Layer 9 of a small transformer language model trained on English Wikipedia (15 layers, counted from 0, width 128).
A neuron adds its activation times its output weights to the MLP's output. To switch it off is to set its activation to zero at one token and run the rest of the model.
A neuron's activation on a vector x is SiLU(gate . x) times (in . x), where the dot is the dot product.

Input weights of the MLP neurons that the questions are about. A number n stands for (n - 500) times 0.0016.
n14 gate: 602 501 677 428 369 372 375 660 538 645 594 288 350 521 294 462 617 649 421 394 770 771 500 534 352 720 750 151 629 459 732 493 395 617 659 580 614 454 350 112 653 656 395 723 445 627 458 871 262 782 583 432 476 643 671 626 440 481 462 542 523 463 639 596 522 544 455 307 191 395 424 405 256 463 582 684 405 354 481 728 604 29 657 429 570 391 393 379 632 144 624 423 886 423 618 643 721 607 335 574 505 361 514 604 368 462 540 436 509 388 528 195 80 399 575 628 139 392 516 541 496 575 335 542 603 717 419 439
n29 gate: 615 687 621 381 539 442 634 611 448 436 683 640 29 457 346 672 634 390 447 528 716 545 570 593 463 545 639 464 317 412 321 467 640 755 439 616 396 436 557 586 465 781 454 749 256 405 457 440 585 592 568 424 308 523 755 520 323 351 601 618 705 515 789 283 574 604 340 709 168 448 792 570 296 495 308 878 526 667 352 516 407 408 523 371 377 705 539 659 612 582 421 740 537 344 436 363 377 475 734 427 626 289 459 377 389 570 438 626 466 183 567 650 477 483 599 753 682 476 555 500 612 314 603 620 523 547 451 679
n61 gate: 466 553 667 511 318 369 401 360 450 460 613 612 545 321 314 351 375 527 524 740 808 443 780 474 717 660 408 649 575 396 514 500 473 347 350 263 516 527 574 373 324 562 771 399 503 633 522 447 585 548 640 500 499 533 418 534 345 444 421 736 425 395 477 545 360 615 457 595 189 762 615 614 689 431 678 412 546 643 246 709 346 634 280 842 129 452 677 468 389 518 576 314 345 523 323 267 619 446 442 311 646 338 842 643 515 543 448 455 299 458 390 497 569 508 482 745 688 508 459 281 496 550 670 396 314 107 784 490
n181 gate: 480 402 468 279 447 443 522 758 301 503 524 572 189 457 544 156 288 511 249 604 688 521 657 771 560 545 445 271 705 580 565 650 418 500 565 440 433 508 629 409 479 551 856 537 643 386 496 392 550 657 639 400 632 493 545 755 335 491 324 624 440 721 480 854 582 566 581 491 178 299 573 604 396 261 727 274 604 457 606 568 338 415 457 544 662 665 442 859 700 621 670 496 446 591 539 530 627 656 459 148 95 635 665 379 288 312 566 584 745 447 455 609 507 614 693 494 456 657 585 455 623 372 567 748 453 444 830 645
n266 gate: 305 487 631 388 505 423 46 335 497 357 507 651 421 470 610 441 493 639 472 550 529 448 570 592 312 347 580 459 656 516 411 534 439 330 570 486 502 723 703 459 494 464 585 525 421 368 415 728 750 930 639 318 308 552 577 530 587 597 575 623 383 375 596 612 65 606 450 340 597 336 740 312 445 689 173 281 832 411 466 268 343 830 777 274 798 386 437 601 635 646 148 603 335 347 478 545 618 407 645 489 247 405 356 622 512 552 596 772 333 505 180 531 572 357 560 408 285 464 545 620 590 537 512 341 474 381 648 500
n14 in: 518 731 650 416 260 433 599 670 437 500 603 538 421 620 501 437 544 579 454 676 830 444 462 484 592 347 556 701 539 489 313 714 214 554 380 633 613 314 584 409 388 430 659 441 507 481 361 672 701 755 454 522 625 316 319 291 409 399 264 563 667 367 397 617 307 729 425 230 308 393 651 391 443 457 262 634 558 536 659 492 362 494 592 717 637 569 416 564 598 478 422 302 366 540 470 549 299 682 483 854 467 484 435 425 520 441 693 322 740 285 837 361 537 266 692 238 393 261 599 478 505 531 490 805 672 623 552 426
n29 in: 629 354 596 351 330 579 433 334 308 493 564 601 409 608 587 626 205 361 609 825 333 286 311 387 520 519 442 615 546 454 579 382 529 183 553 788 336 333 468 592 660 360 498 322 479 496 436 566 486 448 471 554 347 325 470 253 383 284 461 486 219 487 432 573 409 272 655 913 609 478 604 271 775 654 280 241 646 480 477 284 470 657 591 627 332 538 467 505 566 474 671 502 545 494 591 527 743 643 452 389 510 676 475 609 699 504 404 517 404 533 628 407 316 491 339 711 395 451 729 670 655 431 227 406 476 402 547 411
n61 in: 553 541 350 742 332 429 643 570 194 711 564 397 621 430 612 572 538 593 374 676 531 590 429 529 534 772 548 500 479 664 697 468 732 357 533 673 871 462 621 518 563 300 705 609 318 452 646 319 510 544 760 451 462 347 542 578 452 297 341 664 396 761 496 623 471 544 820 642 485 788 427 463 393 383 297 390 497 434 236 781 709 218 590 654 642 629 567 360 714 464 456 492 521 411 348 871 475 641 283 350 538 536 561 414 727 427 506 200 497 563 197 499 793 662 454 390 360 416 36 400 661 308 549 311 494 507 471 419
n181 in: 765 229 722 281 330 475 442 522 363 733 529 454 609 548 201 614 236 603 539 363 620 456 404 260 385 704 810 411 242 815 463 570 375 479 410 466 584 668 558 426 408 585 715 384 275 432 572 364 515 657 541 679 465 589 646 637 542 524 782 355 599 425 485 498 192 578 425 464 439 324 240 410 667 618 384 598 573 656 749 509 490 601 461 520 520 358 692 847 421 615 549 405 677 508 623 631 570 621 651 533 535 330 564 405 273 709 657 413 584 395 545 460 316 334 572 635 521 544 580 694 570 198 378 760 671 647 754 451
n266 in: 367 346 720 478 573 537 307 401 437 438 820 163 876 682 528 263 484 500 557 382 582 528 283 207 444 452 714 394 615 441 512 406 681 740 694 521 349 563 288 289 791 654 496 361 695 640 166 570 543 468 847 690 703 579 455 580 475 339 385 278 305 295 419 466 492 409 518 681 662 458 578 381 442 492 719 738 500 490 527 377 472 608 319 411 332 525 317 558 279 487 609 596 615 609 499 459 631 844 379 717 526 230 380 716 385 188 534 424 230 672 223 429 704 294 374 504 640 442 497 379 692 524 623 321 424 260 497 455

Output weights of the MLP neurons that the questions are about. A number n stands for (n - 500) times 0.0019.
n14: 247 334 440 698 448 362 461 473 423 564 475 484 398 421 648 461 548 422 573 548 437 439 493 383 664 419 606 410 547 364 500 713 516 713 513 419 514 466 383 398 328 558 559 550 350 352 582 474 428 507 384 409 517 586 428 580 606 418 502 302 488 358 386 554 582 481 379 509 430 401 537 252 351 229 752 691 577 589 488 492 447 376 513 406 639 467 307 713 628 682 551 501 380 536 315 725 404 669 455 410 572 570 749 467 327 377 512 404 530 506 501 519 374 601 812 601 307 420 521 472 310 406 534 444 364 564 388 552
n29: 446 575 372 411 543 379 480 557 525 593 589 513 431 455 453 672 671 606 316 431 605 529 437 590 393 576 485 361 377 388 618 383 328 330 259 619 514 565 449 637 476 594 403 581 585 257 549 450 622 733 448 414 407 529 569 712 548 621 480 481 577 461 823 504 524 530 470 514 582 494 634 391 758 522 459 543 541 514 419 474 327 480 533 485 500 586 660 752 461 376 570 696 620 535 559 384 478 399 784 492 612 393 519 378 473 476 448 540 497 387 481 497 267 340 579 505 563 404 475 479 412 482 580 648 379 458 494 490
n61: 607 512 495 627 287 580 491 456 398 457 437 521 430 564 847 430 582 541 412 408 555 458 438 379 459 309 337 645 733 479 562 445 527 611 502 308 604 276 443 690 513 473 705 458 523 333 332 501 489 586 450 622 701 352 329 686 363 577 446 518 414 438 488 578 489 422 363 490 578 499 773 409 496 504 402 507 282 732 645 466 562 399 526 460 682 524 550 651 533 407 425 491 608 616 514 433 418 530 386 251 404 622 668 483 559 604 464 714 693 472 436 569 461 489 417 655 386 670 553 530 588 227 433 573 532 703 542 323
n181: 416 492 457 476 458 438 349 373 561 441 600 375 575 435 662 441 579 562 542 652 430 341 417 431 467 582 462 516 551 471 417 570 476 967 567 435 534 546 663 477 238 570 390 577 663 111 402 553 406 585 581 449 679 531 398 402 549 398 385 452 634 603 521 464 528 430 505 578 509 606 552 517 504 682 559 515 486 407 695 567 566 575 529 741 493 440 524 422 638 694 485 380 616 606 473 495 390 383 428 481 522 488 754 397 361 341 328 410 446 640 360 501 504 472 509 596 697 363 320 531 477 440 378 463 503 404 346 443
n266: 552 521 300 552 687 525 396 556 263 274 572 661 422 519 542 410 601 420 403 529 674 498 449 529 516 482 498 601 494 525 808 341 693 628 430 519 541 593 496 353 351 287 481 622 580 495 467 458 635 495 699 511 546 516 479 356 411 558 485 605 570 509 424 511 527 627 385 498 593 431 528 414 553 362 511 373 752 588 545 518 555 588 393 340 459 409 259 367 560 473 562 588 477 616 642 289 516 526 461 414 413 575 845 633 496 563 415 428 341 222 339 280 556 579 348 600 406 417 378 695 541 657 521 492 709 196 495 653

Each question names a token from some text and the token that comes next. It shows the vector x that enters the MLP there. A number n stands for (n - 500) times 0.0044.

Then comes g, the gradient of the next token's log-probability with respect to the MLP's output, scaled to length 1. A neuron's effect is roughly proportional to its activation times (output weights . g). A number n stands for (n - 500) times 0.00067.

" ", then "10"
x: 656 455 491 548 533 404 533 512 606 451 392 590 498 484 502 503 550 380 741 426 459 548 494 557 425 438 510 541 390 420 310 455 628 707 548 486 348 591 427 745 297 698 542 519 274 416 420 698 492 275 412 579 503 614 326 494 516 580 459 323 481 499 573 570 400 369 379 568 702 578 501 586 567 523 338 525 572 509 606 609 691 650 576 432 496 486 526 423 561 486 285 441 601 345 453 445 528 618 633 693 511 370 515 456 361 451 651 563 485 445 468 499 543 449 594 337 392 575 415 352 591 568 503 567 525 256 539 626
g: 528 339 360 547 511 398 643 573 385 445 478 619 350 540 506 649 415 637 462 677 441 598 436 625 594 708 489 523 570 505 472 238 567 523 256 549 658 568 465 608 463 618 354 856 638 242 578 710 371 344 550 735 619 516 489 539 360 353 428 391 620 490 389 514 450 552 473 341 579 675 445 398 500 360 451 354 630 557 308 566 590 416 690 749 417 259 691 375 731 228 636 731 729 500 400 643 428 653 352 310 575 540 548 555 418 459 536 329 400 302 545 565 362 747 582 328 302 454 437 397 587 584 263 415 555 378 358 739
Which neuron, switched off, lowers the next token's probability most? n266

"The", then " first"
x: 487 652 391 429 634 462 528 565 569 366 398 534 555 484 460 394 549 552 461 480 432 556 304 489 298 452 280 453 592 500 527 459 401 787 559 534 480 468 565 549 205 548 438 421 446 509 424 468 523 475 367 469 449 416 508 517 448 482 438 398 713 475 412 561 540 500 440 418 635 538 533 514 453 369 387 499 475 485 523 589 591 560 475 543 563 464 434 330 528 421 506 627 641 357 611 401 254 648 508 444 447 490 681 553 548 517 485 634 531 538 491 674 525 554 476 458 689 542 446 469 614 412 522 427 557 472 431 551
g: 528 668 565 413 521 418 513 646 664 325 510 369 871 726 528 562 447 550 497 420 633 515 326 484 574 496 365 599 288 685 360 639 632 437 418 617 375 546 431 461 421 541 344 588 576 371 391 576 249 383 409 732 514 728 723 634 559 573 233 513 463 510 590 420 309 820 730 434 383 377 566 579 529 754 597 376 619 266 433 441 761 267 370 404 438 375 647 357 414 476 488 486 493 421 321 464 387 510 348 457 422 542 510 699 474 394 320 652 618 700 273 312 558 443 527 672 375 422 308 441 407 468 336 701 331 454 508 368
Which neuron, switched off, lowers the next token's probability most? n181

" first", then " being"
x: 510 461 444 378 489 401 680 478 564 444 381 507 519 592 670 638 500 521 511 536 327 550 400 433 532 507 237 582 406 499 285 436 590 793 512 481 298 518 583 720 325 314 507 459 565 420 538 526 516 527 468 518 376 611 281 504 384 556 403 390 596 628 606 525 607 635 587 367 490 417 508 583 388 430 329 442 547 525 560 617 590 567 447 434 492 517 503 585 625 496 347 472 368 499 471 467 548 654 525 592 340 565 619 484 425 525 597 595 437 658 289 478 602 261 627 394 439 566 501 453 459 339 328 461 594 436 455 429
g: 393 483 394 434 720 308 720 477 435 563 662 781 394 467 436 466 350 650 562 495 610 418 464 436 478 489 580 465 566 548 557 557 401 464 440 613 494 595 181 561 389 621 339 500 439 554 650 427 369 563 345 526 562 723 559 317 444 518 304 528 520 421 813 564 802 681 443 818 588 542 249 523 567 391 428 500 572 610 652 398 713 600 526 392 505 624 532 684 526 506 527 619 307 606 468 721 579 105 487 432 567 496 468 306 610 343 445 321 145 581 234 423 651 463 443 693 510 665 430 556 375 631 513 737 413 396 364 538
Which neuron, switched off, raises the next token's probability most? n266

" the", then " "
x: 464 576 477 456 446 366 455 523 556 414 400 568 547 431 556 524 502 358 506 414 478 561 413 439 334 486 348 621 543 456 525 529 409 849 601 476 436 463 476 612 155 422 381 508 353 523 472 633 478 548 356 413 399 521 484 585 455 565 478 344 508 441 519 425 486 582 502 439 513 531 496 586 517 443 438 448 549 539 457 459 581 543 413 385 464 523 502 430 542 389 554 540 472 399 539 523 359 567 639 476 464 495 623 635 471 468 519 536 570 491 519 527 534 515 462 475 543 463 453 388 575 478 443 541 548 598 501 542
g: 505 231 885 778 494 481 605 270 496 593 424 500 523 370 319 451 571 497 498 642 539 116 561 280 501 543 506 730 397 393 683 592 422 478 464 630 426 621 500 475 611 568 503 394 446 693 419 433 425 471 639 501 538 802 250 601 296 599 305 603 480 570 405 450 347 699 571 578 497 597 456 593 610 496 604 544 418 634 386 459 548 422 576 270 592 524 639 520 509 553 428 747 406 354 537 602 408 512 357 579 748 449 406 557 606 610 549 333 427 889 666 362 601 379 754 514 502 413 455 549 557 339 581 469 702 793 487 647
Which neuron, switched off, lowers the next token's probability most? n29

" W", then "ales"
x: 526 265 438 642 523 421 512 441 543 511 478 458 502 694 551 508 462 424 667 492 469 380 209 544 484 527 484 557 513 377 420 634 477 744 489 439 374 492 683 646 414 485 528 448 406 405 396 433 424 609 466 507 464 592 609 711 528 439 400 559 521 332 552 411 444 536 422 507 561 655 362 570 399 285 391 610 521 728 596 764 568 743 337 528 531 520 683 486 476 379 572 621 598 511 467 579 364 616 570 575 714 502 616 624 494 270 640 697 333 452 488 529 614 571 626 523 640 490 559 694 674 508 248 393 570 394 552 642
g: 599 656 496 501 601 563 471 527 563 508 274 718 697 527 491 439 498 317 333 513 595 398 421 583 492 753 549 438 494 308 614 441 507 502 652 439 539 566 395 266 543 364 636 424 259 615 862 508 524 472 785 465 693 434 655 655 395 646 621 817 572 643 461 554 314 476 496 474 339 299 580 383 191 626 366 702 469 487 613 414 379 762 296 585 519 578 750 536 628 639 493 478 385 631 789 329 607 329 459 582 455 416 436 443 380 548 533 510 174 371 633 549 436 269 483 541 613 399 612 525 387 436 665 367 473 323 435 535
Which neuron, switched off, raises the next token's probability most? n266

"el", then "as"
x: 574 382 597 406 483 591 529 410 560 541 352 478 657 436 595 442 365 447 775 507 388 584 346 563 475 605 255 739 509 506 381 611 664 577 512 404 331 352 583 456 430 624 369 397 402 346 506 456 520 536 548 550 356 619 406 683 560 763 661 518 346 562 342 502 397 478 303 410 405 461 471 591 457 584 531 533 457 475 471 523 719 426 535 301 445 528 535 536 681 619 555 464 619 458 485 478 387 765 570 502 448 473 976 532 385 471 416 612 354 404 544 616 565 645 472 616 487 694 545 557 402 658 395 528 405 383 417 473
g: 576 448 746 509 451 680 644 517 505 383 735 605 568 528 573 754 511 253 707 628 483 661 334 292 494 423 605 462 236 286 402 495 355 408 555 633 467 367 558 596 511 550 403 752 385 663 457 470 546 495 598 624 599 539 453 397 260 670 762 470 515 499 534 617 294 774 650 369 329 512 517 541 537 562 290 219 362 430 753 596 527 282 478 703 509 560 552 300 548 597 507 394 355 420 602 813 350 543 616 617 672 439 441 450 566 444 654 533 440 421 330 721 395 504 463 488 631 574 352 653 547 412 412 421 564 866 545 535
Which neuron, switched off, raises the next token's probability most? n14

",", then " and"
x: 662 310 607 590 404 383 463 548 598 483 610 573 526 495 559 367 432 520 562 564 408 520 445 487 276 598 495 421 484 587 395 714 418 736 487 525 556 537 535 548 164 492 530 469 386 434 421 478 550 430 466 535 346 636 518 581 469 464 451 418 458 544 479 432 459 564 394 532 493 478 399 433 606 489 496 386 619 389 516 483 476 508 430 593 572 602 586 443 609 605 476 441 585 480 402 548 554 525 453 530 444 533 722 539 456 537 409 588 623 577 415 590 482 474 552 459 582 551 412 549 498 420 392 437 356 440 470 518
g: 605 404 680 599 701 625 472 561 366 470 500 518 515 460 752 557 537 467 482 398 586 662 233 518 405 305 568 303 301 432 442 419 640 572 495 458 505 428 631 556 550 534 816 415 622 411 425 497 236 403 380 817 527 658 679 455 395 452 502 750 513 698 562 389 261 698 505 731 389 450 458 575 437 738 599 591 718 179 609 669 501 452 567 335 792 452 504 556 481 893 378 556 580 515 509 513 422 359 494 761 541 601 502 248 362 420 333 506 481 552 461 245 668 651 521 643 469 382 536 460 333 498 603 576 443 476 458 483
Which neuron, switched off, lowers the next token's probability most? n181

" E", then "ight"
x: 761 503 420 430 490 542 592 529 618 575 280 402 539 472 474 511 571 457 720 560 535 504 378 521 562 472 593 613 360 451 392 538 586 555 371 465 482 623 480 629 262 473 542 585 398 414 340 396 539 647 531 629 598 481 548 534 524 704 470 467 531 425 528 594 543 436 463 449 593 517 458 470 575 314 443 619 380 439 478 753 563 464 553 411 426 505 519 522 449 385 639 544 607 355 435 421 408 638 510 459 630 492 588 455 418 387 526 668 437 454 519 578 527 531 681 330 537 406 614 522 670 427 77 401 519 462 608 694
g: 619 660 510 473 318 497 625 526 449 671 385 788 529 403 579 553 656 515 440 468 656 488 567 342 376 526 596 451 373 528 484 768 466 370 461 693 489 259 735 587 574 472 664 378 393 745 521 389 519 563 636 656 407 657 494 446 325 600 732 520 405 419 362 43 446 520 429 385 687 635 349 748 443 615 408 578 469 533 550 500 543 569 484 477 378 466 617 541 240 495 433 538 359 342 399 362 685 580 795 323 616 394 689 756 551 358 309 534 376 570 306 544 310 700 574 614 371 385 308 473 333 617 438 305 569 393 597 463
Which neuron, switched off, lowers the next token's probability most? n181

"s", then ","
x: 500 460 489 436 480 604 465 564 393 380 407 490 406 472 670 387 357 500 592 469 380 410 491 605 458 501 415 277 663 443 274 492 652 704 535 562 666 420 459 507 309 478 622 472 507 441 619 573 320 493 492 420 444 459 656 527 569 439 254 497 392 483 378 605 353 443 546 364 502 489 499 576 632 573 405 501 490 484 570 523 625 473 365 564 232 511 654 431 686 656 415 482 641 545 513 509 531 546 341 726 445 552 800 533 441 256 314 555 483 615 530 530 485 480 569 599 358 625 380 536 666 520 456 458 416 506 593 591
g: 268 429 419 528 714 470 430 454 482 298 670 477 541 204 740 819 383 347 587 445 500 659 490 459 608 392 376 720 526 274 504 244 619 571 419 487 357 567 444 598 606 764 499 280 688 375 509 512 425 405 546 628 624 635 504 507 674 386 586 525 392 608 489 501 587 313 505 578 607 395 618 499 433 544 317 635 646 516 515 699 518 227 490 233 435 389 585 416 502 683 379 642 336 640 690 339 258 665 313 422 577 692 517 350 489 386 616 390 328 606 681 577 613 392 410 481 215 422 399 457 302 667 379 375 568 392 423 448
Which neuron, switched off, raises the next token's probability most? n181

" p", then "oin"
x: 518 501 479 452 343 476 626 482 686 442 485 391 348 558 498 604 594 576 648 615 350 492 493 461 267 452 531 511 479 552 473 633 463 571 512 411 339 448 425 804 279 556 425 470 491 542 477 514 521 522 564 480 307 445 483 488 600 708 392 528 534 426 327 443 400 574 487 674 613 497 332 594 540 376 490 418 434 575 446 594 669 583 315 452 495 533 536 502 506 608 604 551 428 391 503 386 561 616 400 649 717 602 559 418 544 433 666 549 135 507 452 517 490 415 599 345 548 522 402 373 420 527 337 623 438 313 623 539
g: 430 700 515 459 696 325 578 542 565 660 760 569 613 497 441 723 641 546 329 305 430 446 666 409 362 406 487 542 560 540 401 551 623 564 458 457 472 892 420 445 627 419 548 397 419 619 212 623 477 581 519 474 558 219 706 439 557 371 573 354 652 399 412 548 356 379 465 426 457 429 486 480 741 756 506 456 563 523 496 230 486 649 399 519 546 354 240 820 539 619 288 452 493 553 606 471 633 498 429 778 432 451 487 427 582 354 407 464 344 376 627 421 473 599 522 213 700 273 256 511 200 623 610 558 504 450 623 311
Which neuron, switched off, lowers the next token's probability most? n61

"-", then "I"
x: 618 484 531 440 533 308 596 526 599 387 487 414 472 466 459 412 524 408 719 395 428 508 591 548 433 454 363 614 410 460 448 604 472 653 425 326 491 507 316 682 318 408 437 535 175 532 527 629 478 517 435 654 307 612 503 545 601 541 541 463 317 458 624 578 344 482 341 297 537 556 430 466 498 383 275 445 617 662 633 675 393 678 498 567 535 532 563 459 444 492 629 514 532 512 614 322 607 459 503 628 435 455 621 441 326 559 678 449 582 650 666 425 431 555 499 309 454 773 621 578 485 358 411 519 565 544 312 499
g: 606 496 502 523 500 736 465 539 354 357 631 670 371 665 611 480 607 384 433 293 614 473 372 545 428 784 433 299 688 536 514 419 646 372 431 603 404 642 501 534 593 461 416 747 442 405 935 320 440 334 638 579 448 642 588 444 305 483 408 377 596 385 450 500 285 642 497 707 589 238 509 556 877 421 487 481 443 575 748 455 304 351 312 730 487 607 589 705 543 297 500 570 515 606 448 276 658 715 597 443 441 492 534 582 521 444 500 617 425 377 422 431 407 285 350 669 643 585 721 583 589 494 551 395 353 670 383 584
Which neuron, switched off, raises the next token's probability most? n266

"ase", then " of"
x: 650 400 427 516 580 471 714 366 436 404 516 528 628 358 532 380 513 468 557 605 510 385 557 490 454 588 273 729 532 652 467 460 613 747 471 356 489 414 419 445 294 454 499 538 348 275 583 480 356 591 562 463 440 390 469 697 490 568 540 525 501 641 472 556 478 523 408 636 642 539 603 446 514 330 472 500 558 543 573 510 496 386 487 504 371 597 530 499 707 528 731 593 586 647 571 594 447 633 365 647 511 561 777 576 361 340 372 518 672 558 506 446 668 401 688 484 469 537 467 460 508 417 388 616 488 454 671 376
g: 497 374 296 627 558 735 566 317 177 452 351 144 252 600 487 400 630 685 483 675 665 661 415 628 509 453 677 336 552 375 426 612 534 406 595 411 579 535 692 290 478 548 510 424 385 510 560 371 581 426 447 330 501 311 326 507 416 781 580 495 575 709 387 318 291 453 529 668 675 492 475 576 411 387 600 334 607 513 566 555 412 540 683 416 408 634 460 540 540 787 511 734 515 406 435 714 354 436 550 703 575 551 430 593 424 497 286 515 473 396 535 737 412 225 713 577 478 722 382 515 301 349 536 520 444 460 583 739
Which neuron, switched off, raises the next token's probability most? n61